Layer 4 of a small transformer language model trained on English Wikipedia (10 layers, counted from 0, width 128).
A neuron's activation on a vector x is SiLU(gate . x) times (in . x), where the dot is the dot product.

Input weights of the MLP neurons that the questions are about. A number n stands for n times 0.001.
n22 gate: 184 196 22 44 -22 -169 39 104 -37 248 -38 -63 97 26 38 202 165 -114 89 -65 212 -142 -73 -103 -139 -27 -250 -70 -6 10 -118 110 37 -324 189 8 37 -80 31 122 184 262 -181 -221 -25 127 285 -145 -161 -224 -190 -28 139 -92 142 124 -201 174 -39 -166 -86 85 -4 49 76 -42 116 -65 194 -115 -92 328 -25 -69 -279 -208 -60 -56 -204 127 -39 242 -66 -97 -197 212 34 -53 75 86 -281 167 24 126 -92 32 57 204 -71 65 -150 -135 4 -125 240 -30 29 58 71 141 45 238 -56 -139 66 187 49 -53 141 -3 95 238 51 277 126 153 -185 59
n40 gate: -301 -94 -221 -1 -190 140 10 -85 -98 126 -7 -50 -210 41 122 -22 157 101 -108 83 -61 97 -99 -5 203 -230 -26 62 -322 3 -75 106 22 66 -202 61 173 52 26 43 -34 -149 -65 -13 17 125 -8 -192 -46 8 252 89 112 53 73 -90 34 -103 118 4 -147 94 -49 15 218 6 169 -28 -41 186 23 354 187 289 -68 94 -33 50 96 -123 -88 165 -8 -196 -52 34 -256 232 32 94 128 -22 -111 -122 -135 44 175 91 -60 138 -95 -174 -97 224 -20 -51 85 3 217 39 -75 -79 52 -61 126 -131 -7 -330 181 63 42 -18 -36 239 56 -26 42 26
n64 gate: 198 120 -103 -55 203 -118 -23 -1 -64 25 118 -171 -47 12 -21 -116 154 -200 1 -26 169 92 152 -92 45 -90 164 23 -22 -9 163 173 -110 -121 -165 1 56 234 -252 166 -122 -365 -74 56 146 179 -193 83 11 -42 69 -59 -25 159 -289 -240 -202 128 -80 23 -57 -43 122 340 70 17 186 177 42 289 -174 -25 104 32 -56 -61 -231 -142 -27 225 91 -79 111 -235 104 100 -198 198 178 229 -216 73 287 44 6 216 19 -22 -130 -79 -20 -138 79 -46 -123 -4 -31 38 138 -157 -202 -146 68 -151 76 22 -92 173 -46 30 20 -134 128 -359 65 -88 25 -113
n87 gate: 9 123 -87 227 -214 43 -13 154 -31 -146 169 -143 35 -254 125 279 52 30 49 -18 -21 59 -55 8 22 104 -121 -70 -279 79 71 -45 33 -31 1 84 -97 -135 37 49 -125 12 -29 242 136 -12 2 -176 -77 181 58 -11 -10 215 -21 152 -123 -55 138 49 57 -84 -6 -18 29 -133 -116 11 -187 -155 109 134 139 -133 52 151 -122 -7 -125 133 25 -285 -29 -185 79 -12 -48 275 -131 204 11 189 -309 21 -63 -50 9 47 23 -65 -33 383 194 -58 -147 4 -41 229 25 189 184 55 365 97 118 17 147 6 91 167 75 -207 71 -25 41 -187 -35 -57
n116 gate: 142 -32 83 -41 -191 -36 -55 -289 -1 35 -42 -33 155 138 -57 -187 -62 -94 -47 -106 -254 81 125 -2 -79 16 -55 138 -199 -270 99 -232 -124 63 -23 128 88 88 -246 -78 -342 145 114 99 -213 174 61 -116 225 -5 312 -104 -43 209 33 140 -134 -52 157 51 83 -109 -2 160 44 89 243 107 175 33 -41 61 -26 -110 -147 -8 -57 494 -167 37 -4 -12 -154 97 -40 222 124 81 55 94 -75 -73 -143 -151 -49 69 -61 -91 42 25 209 289 -64 205 193 -69 88 -281 86 1 45 40 -50 -149 153 -135 13 -191 4 64 328 46 -8 73 -75 167 35 12
n138 gate: -191 146 -44 -108 -249 -91 -229 78 127 -181 -59 23 239 228 -81 -81 113 -187 79 -262 21 -182 287 -111 20 119 -80 160 -131 99 113 122 -139 212 -118 24 -74 -156 -30 -181 279 5 98 -193 87 -33 46 65 145 -133 -229 141 309 -38 -138 49 -124 -68 -33 -17 -18 -199 -77 5 78 -16 210 -22 11 43 6 -76 37 -67 151 279 -223 140 187 -211 -46 352 -122 156 -193 100 9 15 -64 122 195 70 -15 225 320 115 -117 -385 -143 -20 342 -3 133 123 74 -195 97 97 -128 5 95 30 -36 33 136 -158 37 -116 -119 -127 49 -354 -201 -11 20 14 163 143
n168 gate: 74 295 -101 54 -52 162 -2 190 27 23 49 46 132 -10 40 -16 104 -173 -60 -200 -25 -66 96 72 45 162 -344 67 270 -31 -159 128 123 -169 -125 -137 -10 -60 130 114 105 -40 87 144 -220 48 58 67 -328 64 303 -23 170 -8 287 2 219 67 9 -156 266 162 -13 -70 27 13 184 -254 -35 -51 381 -202 -34 83 77 -37 -103 -229 84 77 -69 -99 215 47 -117 57 124 44 36 59 72 80 152 -75 57 -52 -48 -55 -137 -128 59 -146 -9 53 27 129 206 -13 -90 0 208 -279 114 156 -242 151 162 -13 283 -152 6 25 -21 -123 -161 -46 266 19
n181 gate: -144 117 -124 38 266 -57 -175 -291 244 107 -10 -12 74 -142 200 -7 102 -98 12 130 193 148 112 -14 -17 -1 -101 214 -116 314 22 -156 -130 -190 10 -86 60 -74 1 135 -169 129 147 -93 -184 -48 -146 -78 -75 -118 -66 -238 -1 -66 -235 320 -40 293 -100 20 -19 -56 -140 209 48 204 180 -57 105 18 -85 226 -84 185 -53 -74 54 3 -158 -105 153 101 36 128 -151 -110 -127 101 144 -28 -42 37 -203 -149 318 -150 -138 -55 -82 -76 -147 39 -338 238 -17 88 19 192 -53 -67 -232 21 192 152 221 109 27 191 -16 89 -85 213 144 79 36 23 387 86
n258 gate: 144 -160 -3 25 -182 158 -156 136 -38 25 -34 34 297 -21 193 37 -154 -241 6 -87 -58 92 -1 160 -24 -62 -214 100 -371 -67 287 177 35 -60 2 -164 65 164 178 -188 -200 -235 -49 132 23 35 -24 227 -161 -29 -145 -47 -40 26 -190 39 62 141 88 124 -101 8 129 5 59 -328 74 -92 -137 6 -309 171 -141 90 258 16 188 49 -70 210 -158 11 57 177 115 -61 1 -112 -11 -30 314 24 -217 -170 -149 -87 224 -56 -51 154 -328 -8 39 11 -55 -301 -47 -224 92 -125 36 31 -312 24 -20 -67 112 -168 -203 16 158 37 -21 -22 64 114 -61 69
n334 gate: -42 -20 32 -104 -145 -91 -13 -101 63 -186 42 -229 -176 -107 55 -75 -289 -82 -158 30 48 1 -43 65 8 260 -314 44 -91 252 -27 106 -16 86 -146 -97 -13 -30 -297 -56 -73 64 200 40 81 91 28 -17 56 -35 -50 -65 -64 -110 -82 23 -36 74 373 -76 165 -24 -109 61 -172 -61 83 114 -21 -84 -146 -155 -191 154 -232 -14 14 -95 123 -179 136 -37 136 264 80 -158 -63 287 -54 -459 33 68 187 -53 -90 154 -459 -87 64 133 -117 -26 110 -102 200 54 54 314 64 -289 -95 82 -23 20 30 -60 226 -61 -87 -61 38 -22 54 -61 -81 20 -84 -122
n384 gate: 111 150 -165 -181 -230 -264 -318 58 -145 -38 -23 -146 12 80 4 87 -115 -23 52 119 -89 -122 214 243 22 -8 -115 116 -78 -135 176 -214 162 169 -86 100 -103 88 -105 192 -215 31 45 -11 50 19 23 -81 -48 -10 -173 -26 -62 -47 -187 350 -268 63 114 233 49 208 -54 -64 73 175 -64 71 -13 -58 16 -5 -29 -5 -287 227 -79 -104 -154 -58 43 21 393 -45 -136 -189 -183 66 -61 -75 -145 303 -37 0 367 66 168 15 -14 109 -336 -121 -77 -112 8 196 -93 34 112 -42 -198 -131 -67 36 32 -45 30 9 32 34 -1 -212 163 13 -260 264 256 -83
n385 gate: -71 -97 -77 50 198 63 6 -74 -1 121 -126 396 69 5 43 -250 -295 58 214 -125 -252 -5 15 -152 183 -24 -66 -241 66 49 49 -99 105 -75 120 8 7 -125 7 371 -125 25 207 -139 -64 97 62 -170 -38 207 126 5 19 8 121 38 8 188 126 -197 -168 4 -196 -77 -141 16 114 34 -105 -164 84 -36 -291 122 -52 -68 -43 45 122 11 14 104 -110 -129 -65 -301 -183 72 47 105 -159 -84 -27 63 -123 -160 59 75 21 -169 18 -7 -105 187 22 -94 -204 200 9 153 55 -188 83 122 -99 -303 72 -307 -137 24 246 86 79 -169 191 -182 -14 32
n462 gate: 142 -147 44 -183 -30 -47 -252 62 -5 391 68 -95 51 209 45 -47 37 69 107 -14 4 -111 26 -97 -146 -332 -307 -330 -83 131 -58 -88 50 -108 203 137 -1 -165 -78 116 58 -100 33 -95 111 145 -104 101 141 -88 -59 230 104 72 66 88 177 210 123 32 50 -159 108 -7 -22 132 301 59 -39 94 94 -28 1 -60 -33 -104 38 -86 56 -240 137 -90 103 117 38 144 -44 -105 -39 59 -94 -82 42 11 -76 -49 175 430 207 37 -266 179 270 178 228 23 287 -97 344 97 30 29 16 -16 212 -210 12 83 113 85 -159 62 -338 68 -36 135 127 -56
n508 gate: -182 74 231 -158 80 43 15 250 -270 -4 -142 49 281 -74 80 -127 -381 16 120 -64 4 115 106 -35 154 -75 86 58 15 -23 157 16 24 -11 -46 -9 1 18 -232 -189 -242 196 120 -29 138 -126 109 -58 -217 -260 120 -64 121 167 34 146 167 -151 149 -18 -39 -170 -66 181 -8 -33 -164 -273 238 192 -111 -105 -23 167 -20 -61 202 -69 15 17 183 151 -183 -92 84 37 97 -47 75 -203 -105 66 -187 258 -87 11 -45 -16 -22 -55 -120 -13 -211 79 43 193 92 102 85 -177 -203 85 -101 -44 -11 -91 118 -68 93 80 114 -115 -55 52 27 -118 88 66
n22 in: -6 143 -113 -183 4 -169 206 -186 126 -28 -52 -95 -17 41 97 -18 -264 48 -209 328 74 70 -22 -130 -84 -24 -3 164 173 -210 -91 34 108 -49 260 31 13 87 -93 -234 -14 91 -71 -8 31 153 48 -131 -196 3 71 -11 -236 87 -91 96 -112 328 169 136 93 190 41 -33 -141 69 -106 -36 305 97 152 -21 48 11 -70 -139 -247 -231 114 -66 74 59 320 192 115 -11 -154 -140 0 -93 29 107 -169 -43 -95 117 -192 19 102 -6 264 181 104 25 -114 -15 54 124 111 -16 30 35 -77 -147 -32 93 77 6 -98 52 25 252 -67 -172 -18 -103 129 -153
n40 in: -224 -104 -161 40 -293 285 -119 -102 -340 -42 16 82 10 -80 80 -62 17 91 -19 -20 33 51 -4 32 193 -38 243 -107 -100 22 127 116 5 110 -299 70 17 24 26 -81 -73 -239 -291 -12 21 262 25 -8 -81 169 129 -61 -111 312 -53 20 -3 21 13 16 33 -11 -199 -164 -91 67 32 -236 -8 55 35 184 12 252 -97 56 -135 -31 -50 92 72 150 254 -210 100 9 -66 -54 131 125 -20 -128 -189 -159 128 244 45 100 -154 -136 -43 1 -181 63 -67 -126 -16 -28 21 -12 -125 -130 9 -157 -3 46 -53 -37 7 -23 -63 -70 115 -73 44 96 229 99
n64 in: 121 354 -48 -77 -26 -121 249 119 -156 -184 4 58 -110 169 -103 6 33 -27 -150 107 -57 98 -48 -24 140 -117 100 -128 62 89 -205 62 181 154 247 21 -86 -170 12 109 228 108 -142 68 -81 146 -191 -87 2 82 -111 175 -285 -373 173 156 -197 205 -5 -204 -54 -53 -81 -156 -134 -17 -172 -90 -46 -100 84 254 -70 -93 -6 -16 183 3 -29 48 -222 22 -134 71 133 7 -1 -97 141 -110 8 -26 -159 -12 61 -163 23 62 -234 -42 -138 6 -12 -170 268 40 70 -24 76 162 17 -6 80 50 142 22 150 -150 -204 -18 -16 169 -46 144 7 104 -96 -143
n87 in: -134 34 117 80 -198 -151 39 -23 -50 -281 -132 -95 -15 -205 65 163 -35 117 -44 7 44 7 -44 39 79 83 1 -37 -332 -43 5 -130 -188 96 -14 -38 217 -111 42 2 -167 6 23 175 146 -13 -29 -176 -93 181 43 134 303 146 180 64 177 124 16 -59 198 166 68 -182 163 -137 38 -203 -67 -98 155 52 145 -126 -82 -16 -116 -39 142 73 124 -155 -11 159 195 -53 -187 54 -64 -71 -146 211 -199 -4 11 309 -3 -138 -77 -27 -41 52 119 21 -39 51 -287 -116 168 133 -36 -9 266 -66 94 -4 200 200 13 -275 129 -3 2 16 20 -52 -23 -7
n116 in: -71 -46 -161 93 -65 -106 -14 76 410 -76 -180 222 2 -83 -71 156 8 -14 -136 29 -131 -28 -132 -167 -33 -101 90 -2 54 -28 -107 -87 -98 56 129 -260 31 -233 -174 84 146 38 -35 -49 -42 -85 -133 -104 -5 63 -118 161 -15 22 -51 -189 130 73 92 -32 -22 -116 86 -77 237 0 87 17 25 -13 94 -210 146 62 220 -72 97 71 200 -48 17 131 -11 -7 -93 -112 111 129 86 -168 -47 1 92 84 146 97 168 213 250 51 -35 -99 133 -88 -218 -27 -195 62 -207 44 118 24 115 109 177 143 73 -199 240 -157 -289 -19 -205 35 96 91 111 -87
n138 in: 13 -80 -295 -174 -81 -31 -55 -112 -53 -68 139 -229 203 -40 224 -28 -37 44 -81 89 482 165 -7 -13 -77 186 -198 -175 -36 -42 -52 47 -23 29 -254 239 -68 88 104 1 104 -104 161 61 68 -158 155 143 193 -233 52 -92 152 -202 117 -144 -94 31 -61 -105 -105 -250 -76 2 17 73 -36 -62 -22 10 -99 86 168 -55 33 107 27 -160 4 -111 121 125 -242 -46 -92 37 -26 -103 -90 3 -114 20 -72 -2 130 24 3 -182 217 -136 4 191 229 -132 102 -96 2 -26 176 -15 238 21 -166 -4 156 -189 -46 -165 174 -50 47 -289 -7 85 18 -50 67 -51
n168 in: 176 82 -145 30 -170 -89 297 -111 55 -266 -1 2 -20 -99 63 -160 130 -48 15 -159 -57 92 -131 90 -61 219 56 136 92 66 -50 -57 11 -142 -149 -175 -111 -96 -183 -181 84 92 -68 264 -170 -124 20 95 -57 86 -14 117 -95 -54 -66 -32 -97 -67 60 -25 125 146 -22 49 26 115 275 130 23 -34 85 -146 42 155 -63 -2 119 0 55 -113 8 -121 177 363 202 -17 39 -102 12 83 107 -213 18 -371 -135 156 -42 -189 -110 -79 80 -198 58 193 41 51 21 183 266 4 86 64 -357 182 -216 113 34 90 172 -221 58 127 414 28 -132 -98 -28 13
n181 in: 119 48 -104 -13 -214 -133 109 28 3 -133 35 61 -115 -79 -71 33 275 44 -122 -34 -61 -128 -95 -387 53 21 -199 115 -64 -96 245 26 87 53 13 18 -190 -162 198 0 -140 114 162 77 17 -207 -51 102 -166 145 125 -188 28 -92 -69 -97 -266 188 248 -69 -45 -83 5 143 16 28 86 -232 -140 87 75 151 51 -159 -51 -94 -61 -33 186 -82 199 146 33 -45 -52 -18 238 186 295 -264 -33 149 196 234 193 -107 103 -387 100 75 55 -241 22 -55 -237 48 -106 322 17 121 -92 57 1 -16 104 -37 -141 87 77 75 17 -36 -53 283 161 28 -1 39
n258 in: 21 86 52 142 -277 19 -84 91 -17 -204 -81 246 80 -132 25 -70 -202 204 -216 -88 22 -83 -64 -29 90 328 173 -76 186 -314 220 5 151 336 -74 9 195 -167 89 -45 37 113 211 -122 54 -85 93 41 -231 66 17 217 121 73 36 38 -194 -124 -230 60 137 117 116 -173 -14 -96 -137 -151 202 -78 -14 -9 114 -16 52 285 -2 191 -37 -20 96 -154 -97 -30 246 33 74 -34 22 -119 160 -4 100 -67 -239 133 -119 149 82 -139 -138 -164 95 -34 -70 -201 -31 -145 -10 -162 -10 -82 -277 23 -88 10 191 264 -23 383 -4 -36 -88 -254 -23 -31 -20 -136
n334 in: -186 108 179 363 -36 12 -252 -60 -271 42 -42 133 -92 -157 -309 -62 77 46 -54 -28 -76 -50 141 193 -84 -162 -26 -103 102 -118 28 126 -73 64 3 19 307 37 -108 -80 -85 11 -26 -100 28 72 9 -30 130 130 70 -46 -117 -36 -154 241 -15 -184 -8 70 -100 211 -86 21 -57 -26 309 -35 116 104 158 -75 -40 204 20 41 -157 126 243 -182 69 -111 -36 -153 -258 92 -69 -11 -62 10 381 140 -100 -79 -93 34 -97 -52 -194 -129 -62 104 149 285 172 49 23 52 115 -254 -137 -61 -12 6 -177 -19 -57 -108 -96 -46 -124 -303 -51 143 209 14 146 -287
n384 in: -352 -91 -117 -48 -57 -22 -283 -9 39 157 137 -114 -141 7 146 -92 -119 295 -53 66 -115 3 187 14 205 28 -140 136 8 35 225 4 182 -17 -46 121 41 -119 77 100 -63 -122 146 110 14 -77 -65 51 -187 -214 -79 -191 -273 38 -164 19 -1 -7 75 -98 -23 138 -27 -16 209 176 -422 285 3 -201 -100 -89 34 13 -311 160 62 -112 31 18 101 -57 129 112 36 -58 73 -9 148 216 101 240 -193 -9 -116 29 3 21 1 16 -126 136 363 2 -252 -25 -123 133 -54 150 -144 161 40 311 -35 12 107 -208 316 -166 103 14 142 12 -42 -281 260 -182
n385 in: 205 -74 252 -20 -166 125 -134 43 -26 43 -200 -68 -86 175 148 -32 -50 1 34 -177 -212 299 31 -52 55 -316 13 -202 143 -118 -97 -160 -184 -240 -45 170 -194 230 -122 -34 51 38 172 -114 -75 97 77 43 26 -16 141 -227 -83 -21 108 68 -72 -181 18 77 -207 -150 21 7 75 1 -112 41 266 -27 129 98 -181 -27 73 -102 61 -231 76 -162 -112 -77 91 84 60 -18 21 87 -76 -96 219 -305 -156 76 95 -179 -147 89 -229 65 -223 346 -62 270 36 240 146 54 -14 -174 -228 -88 24 -167 11 96 43 -239 -90 60 32 190 -22 -155 -184 -59 -150 -32
n462 in: 295 97 149 66 -13 -47 -208 -44 85 183 -111 38 42 153 142 49 49 123 149 152 22 -152 126 107 -149 -3 -155 -285 119 -108 -67 -118 -223 -153 -44 -39 4 -2 52 -221 91 -22 99 -21 -146 -229 -16 11 58 214 -124 39 90 -110 79 305 201 87 3 83 71 -87 -96 15 39 80 228 -115 -48 148 177 89 58 -93 -233 148 99 -111 -96 5 9 -115 177 57 189 147 -152 20 97 -24 -146 -17 103 157 -119 -206 187 239 -160 46 -137 -89 93 38 -131 -69 320 -42 -203 96 65 49 146 138 130 -159 -138 143 10 381 -140 -194 -127 80 -35 -185 -67 47
n508 in: 51 -19 -262 33 -39 -180 77 2 -97 77 -73 -55 214 -100 -83 -114 -264 -243 -152 -258 38 -230 136 -5 16 60 -103 141 129 155 379 135 -117 134 -166 -132 78 -145 -27 279 35 -175 34 -69 57 -22 115 45 42 -7 307 271 21 -73 -155 -69 42 6 36 -145 87 108 -30 287 133 -111 -85 -238 13 61 25 -250 -29 -92 81 217 -51 69 43 -270 -57 49 5 -1 177 107 40 187 -80 -289 83 69 -8 -177 -91 -143 -43 -132 18 108 190 235 79 -3 -17 144 68 -78 21 -77 14 -68 -47 -159 -202 -164 159 -266 -169 84 -33 -173 -44 65 -74 -195 -183 3

Each question shows a token from some text and the vector x that enters the MLP there. A number n stands for n times 0.0038.

"wo": 8 -55 90 -38 210 -29 170 186 -64 -178 81 -58 -31 189 -173 -65 75 -201 -37 53 118 -220 33 96 134 -230 -58 -15 139 -172 -21 -136 9 84 48 -181 207 127 43 -194 43 -1 175 108 -70 -18 -45 -35 234 125 67 -73 -86 109 26 -20 161 -123 -155 -99 155 -104 -91 136 -124 95 15 56 -57 -7 33 31 171 -73 -187 -36 167 85 45 -147 -25 55 -44 44 -85 -49 167 113 -126 -107 -98 77 101 131 10 -89 -30 21 -86 -144 125 -5 -214 -318 -89 -120 -198 -163 -145 -116 89 -45 134 -140 -150 168 67 38 -7 -48 -47 42 85 8 -238 -7 -45 -147
Which neuron fires most, and how strongly? n40, at about 0.27

" |": -131 -102 87 72 10 -19 84 -22 -48 -72 -58 176 84 -58 -151 -83 13 -162 -102 142 -41 -47 125 -75 -43 3 87 -42 -176 63 41 -14 -60 183 29 -126 30 -22 30 32 -126 -110 5 -24 -28 22 11 69 -13 30 93 -5 -87 -61 -72 -160 202 -89 -101 103 69 192 -78 -72 141 47 157 118 -167 -50 133 -42 5 12 -203 75 78 -39 95 -15 -82 -51 -55 8 -231 -18 -14 192 -15 -107 -57 -50 -82 -37 162 73 -105 -8 -47 73 8 256 63 -45 58 270 78 -128 -3 15 74 -132 -141 -76 -19 76 221 -67 114 99 93 31 -65 34 35 -101 -174 53
Which of these neurons fires most? n334

",": -13 -63 139 64 52 150 33 -79 49 -68 -79 62 -13 42 -206 6 101 -46 -59 32 160 39 79 20 -142 46 29 -2 89 -100 67 74 52 131 57 -129 176 132 116 -14 -157 -104 101 2 89 -47 -172 154 -94 63 101 -44 -30 10 6 -75 -62 -27 -98 167 -51 41 13 -76 73 -27 181 -102 23 86 49 -32 -65 63 1 89 21 -8 138 -44 -167 -39 28 64 -190 -32 -17 81 99 -68 -5 -121 -33 142 -72 -28 -21 -42 19 5 -46 257 21 -226 -34 125 41 -81 -130 -104 189 149 -139 21 -16 133 254 201 205 25 -3 -123 -21 -3 -39 -114 -174 59
Which of these neurons fires most? n258

" ": 24 -84 -11 -111 47 4 86 -97 -61 -131 -28 -19 121 6 15 -10 -35 -95 14 5 171 -28 54 -90 100 -206 97 -4 -53 -13 -5 85 -37 127 114 -35 12 53 31 -33 29 9 49 118 -2 25 -17 -72 -174 -62 -75 -22 -27 -246 91 5 -68 -228 7 13 -119 124 -127 -93 122 28 -103 10 325 33 1 24 -107 72 -112 -87 59 -137 52 -176 137 -85 5 19 -75 -127 93 -3 -3 -93 -217 -27 90 -84 -23 222 59 -37 -146 115 -3 114 81 -146 113 -111 223 132 -91 -75 365 -67 28 -35 101 76 151 73 95 122 129 -24 -118 54 13 -103 -113 -35
Which neuron fires most, and how strongly? n22, at about 0.5

" higher": -4 27 241 23 83 -4 258 2 -100 91 -76 -10 80 -88 -49 -68 133 -138 -22 73 75 -82 22 25 -108 -185 10 -120 -33 -131 -228 127 -69 -83 118 -127 -52 -247 43 -166 -73 8 120 82 79 217 77 108 -43 63 195 -237 -141 -37 40 -92 -16 -45 15 -42 70 169 -152 40 122 39 -146 -48 54 96 -17 -23 60 -27 27 47 8 -103 -18 -70 48 1 29 -176 30 -41 83 -5 -13 -156 96 150 -97 -1 74 180 -79 -7 122 224 88 20 45 27 -22 5 46 -2 14 -58 32 76 21 160 9 -111 209 158 171 -138 144 -261 -45 -97 -3 -26 0 136
Which of these neurons fires most? n508

" the": -19 -30 33 36 -18 -28 85 11 28 -17 188 84 -4 -53 -14 118 -17 -96 27 57 21 -140 65 82 -26 31 75 88 113 60 -97 -3 123 84 7 -114 6 90 87 -169 -126 -57 75 52 134 15 -30 -112 -26 33 91 -2 -42 -42 -37 -16 -59 -154 -329 -60 -46 -6 -6 -74 -112 107 42 -42 24 28 -108 20 -66 -118 -70 20 -36 -18 108 -27 43 45 30 -9 6 -170 110 52 -120 -87 -58 -40 -57 12 -52 168 -55 59 -135 102 -68 145 -36 -38 -23 -53 63 2 -7 -182 70 -22 -8 -3 81 -61 307 -90 153 152 32 58 -33 -71 -63 -50 -77 -47
Which of these neurons fires most? n181

"tur": -213 -93 83 4 201 115 1 -85 -152 -183 -61 -115 20 105 -86 122 158 -205 -135 156 -132 -81 55 -132 90 -22 65 -32 -80 -86 11 1 -3 160 70 -150 67 98 123 80 -184 -68 177 161 -66 189 21 117 20 80 -40 -119 -150 -134 -67 67 122 -101 -67 63 -6 -37 -74 12 -93 95 40 272 49 118 -106 -14 60 -127 43 181 -86 -57 -101 -169 -99 -2 26 -12 -21 -116 -29 -53 -31 145 -159 -9 -184 -28 -118 -116 -91 101 104 123 91 -117 80 -193 -218 -311 34 -52 -141 107 133 111 -139 -2 139 178 47 -113 -65 49 2 57 -98 7 -98 -171 -36 5
Which of these neurons fires most? n168

" on": -19 -234 142 70 13 -34 11 -25 -74 -74 76 69 -203 -32 -41 -95 31 -104 35 -151 146 17 127 38 -61 -119 -65 43 58 -21 37 58 39 1 31 -232 -232 48 55 -246 -45 -139 70 -153 -130 28 -86 41 -60 54 -25 72 -44 -50 69 -93 -49 -104 158 -49 7 14 -137 -83 75 -26 95 71 78 -102 -152 69 159 -13 128 -56 71 88 131 -67 -18 -49 -195 -57 -189 -103 127 59 -96 -47 30 -147 -123 20 128 87 -22 44 35 198 202 132 65 -220 42 -81 -164 -56 -267 99 24 -79 31 -91 83 68 219 175 72 37 -184 125 -53 -21 10 -72 215 48
Which two neurons fire most, strongest first? n462, n22

"sta": -220 -43 219 192 164 149 85 -101 2 -342 28 -34 -137 137 -72 -11 94 -279 72 10 129 -37 44 -142 -17 -136 -20 -108 89 66 -108 137 33 89 -81 -208 58 1 3 32 16 104 64 -10 304 -100 -4 -40 -106 34 45 73 -142 178 -141 5 119 -61 -106 58 -66 -100 -162 62 -92 39 40 46 -67 46 66 -231 -10 -16 47 -91 44 -131 -82 -176 86 -22 -111 49 90 7 -85 -46 142 -47 121 -6 -75 -78 60 -84 75 -99 115 -84 29 21 150 -324 -186 -112 -124 -282 0 5 64 8 -189 54 41 -11 118 75 80 186 32 -81 -88 3 -131 105 -61 45
Which of these neurons fires most? n385

" G": 106 -142 164 93 -22 93 44 -82 -113 43 -8 42 -65 195 -103 -49 57 -176 -38 100 56 -9 -123 107 118 -3 167 68 -68 -15 -34 107 -86 38 214 -133 44 -21 115 52 -28 -60 10 155 -26 -12 -19 105 5 179 -111 -144 -325 -242 0 -88 43 -100 -4 68 -71 128 -35 -73 -93 97 23 -121 86 -216 67 164 169 76 -133 -146 95 -66 -35 -106 121 89 149 -102 -92 32 129 185 -28 -83 9 -44 -129 61 -115 8 39 -199 23 -41 113 51 -33 22 25 -81 124 -21 -34 -197 292 -86 -101 1 11 -81 137 222 150 -40 -110 -42 -36 26 -14 -19 107 -70
Which neuron fires most, and how strongly? n508, at about 0.13

"\n": -48 44 126 -9 135 58 91 -46 -105 -254 123 72 -45 6 85 74 89 -57 -94 141 -27 47 -151 -96 -77 -30 50 73 -45 51 115 36 82 159 -7 -57 -46 -7 59 -81 -51 -19 30 -13 -152 -67 57 55 63 -36 52 54 65 -106 -19 -147 28 71 33 -127 -111 -67 -68 45 8 -189 135 -7 376 50 -146 134 87 59 -197 -88 37 57 115 -20 -96 3 175 -106 -129 -312 -17 74 39 -56 -71 -25 82 -61 51 -29 -75 109 -162 -182 -129 208 6 -25 -112 8 -25 -101 180 138 145 -64 -45 164 34 -27 189 163 209 132 3 94 -76 -81 45 -187 100 248
Which of these neurons fires most? n181

" (": -88 92 152 -2 28 19 -18 -110 -25 -137 -202 109 -7 34 -297 27 103 -42 -18 263 219 -122 -3 -4 -176 -110 130 146 -3 -9 186 86 179 134 38 -231 -52 194 -2 -65 -37 -254 -27 -77 40 -69 -65 -11 -114 214 65 -7 -28 31 -186 -121 29 -197 -17 30 -40 60 -62 -82 135 -45 71 52 171 91 64 -34 28 22 118 164 161 -165 -74 -46 13 -194 91 -53 -271 -223 190 72 -18 -41 81 -177 109 -72 122 66 -182 7 49 167 100 127 -23 -98 -131 -34 53 49 7 -32 174 3 -181 -328 46 65 88 -75 222 59 42 -4 -223 -51 -11 -143 -104 -3
Which of these neurons fires most? n462

" a": -4 12 -66 109 119 22 67 21 -95 78 -37 98 -124 -17 -78 -109 120 -193 110 35 -58 -205 172 -91 21 -160 -36 8 -62 86 55 103 104 88 187 -69 -41 24 -60 -218 -200 -38 71 285 -61 -71 -118 -112 -52 147 117 93 -30 10 -48 46 25 -171 -312 -133 -126 82 -57 -255 25 23 8 26 159 -63 -114 -85 -28 -201 -143 -75 -128 -26 216 -108 19 -15 -38 -141 53 -188 101 -91 9 -166 5 -143 -232 -28 71 180 -65 -49 -58 130 91 154 77 -62 69 38 24 -23 65 -140 71 -111 -65 -139 29 87 107 102 239 208 -96 65 -44 -33 -124 99 -5 -136
Which two neurons fire most, strongest first? n138, n508

"able": 101 -120 32 92 283 -237 84 -67 -196 89 100 -5 -27 120 -8 -139 233 -142 -78 -59 -56 -67 158 -5 -63 -15 41 52 78 5 34 -47 -118 116 25 -195 38 77 -38 -33 -36 -64 86 198 0 -38 82 145 -233 128 27 -73 -11 -11 73 -24 -154 -162 12 177 261 79 -156 -3 -116 12 5 10 77 105 -80 -114 174 -25 -25 33 -42 152 -122 -191 -10 -189 -19 27 -243 -113 18 -273 -37 12 -20 -79 -16 13 -52 127 105 42 64 -1 25 -3 90 -138 -85 -82 71 -7 33 23 -55 18 98 137 5 -67 168 139 -81 118 94 -283 -162 142 -69 -27 51 43
Which of these neurons fires most? n385

"ian": -119 -273 122 -158 233 -108 -26 -119 -201 -67 -96 63 -13 -114 -101 -64 90 -236 41 2 295 61 -71 -149 8 -31 154 -107 14 -27 -66 -19 12 157 -51 -64 47 22 80 -50 -71 86 21 180 -94 11 155 -8 34 175 32 -14 35 102 -107 49 -3 -74 -219 12 21 115 29 51 115 -33 -37 28 -146 88 -19 53 -175 -25 -17 88 200 37 -57 -21 -8 -181 53 23 -33 35 -70 -111 -9 -61 -91 -20 -205 -125 -171 -81 -110 17 -102 119 133 9 -56 -247 -142 -142 80 41 31 -110 57 -4 -193 -66 -7 92 176 70 91 84 -9 -115 -100 -40 -207 69 55 200
Which neuron fires most, and how strongly? n258, at about 0.27

"aria": -196 -133 293 128 261 -65 25 -135 20 -142 -54 -72 -131 43 -168 17 112 -178 109 -21 70 94 -11 -55 39 -25 19 -102 186 -5 59 212 -25 310 -26 -99 176 -7 -81 105 50 -20 113 185 122 43 -32 -49 -117 187 -2 45 -4 165 -56 55 91 -144 -94 160 -141 -4 -286 -93 -47 44 28 34 -165 -7 -182 -32 -183 -5 -63 -28 67 -137 -34 31 16 -44 -66 93 -219 -13 -20 -128 -12 -136 22 207 -204 -8 -10 -67 -24 -5 -116 39 177 73 -8 -120 -122 -42 29 -186 -42 96 61 54 -278 129 15 56 155 108 -18 145 78 -20 -107 -4 -64 -35 54 175
Which of these neurons fires most? n168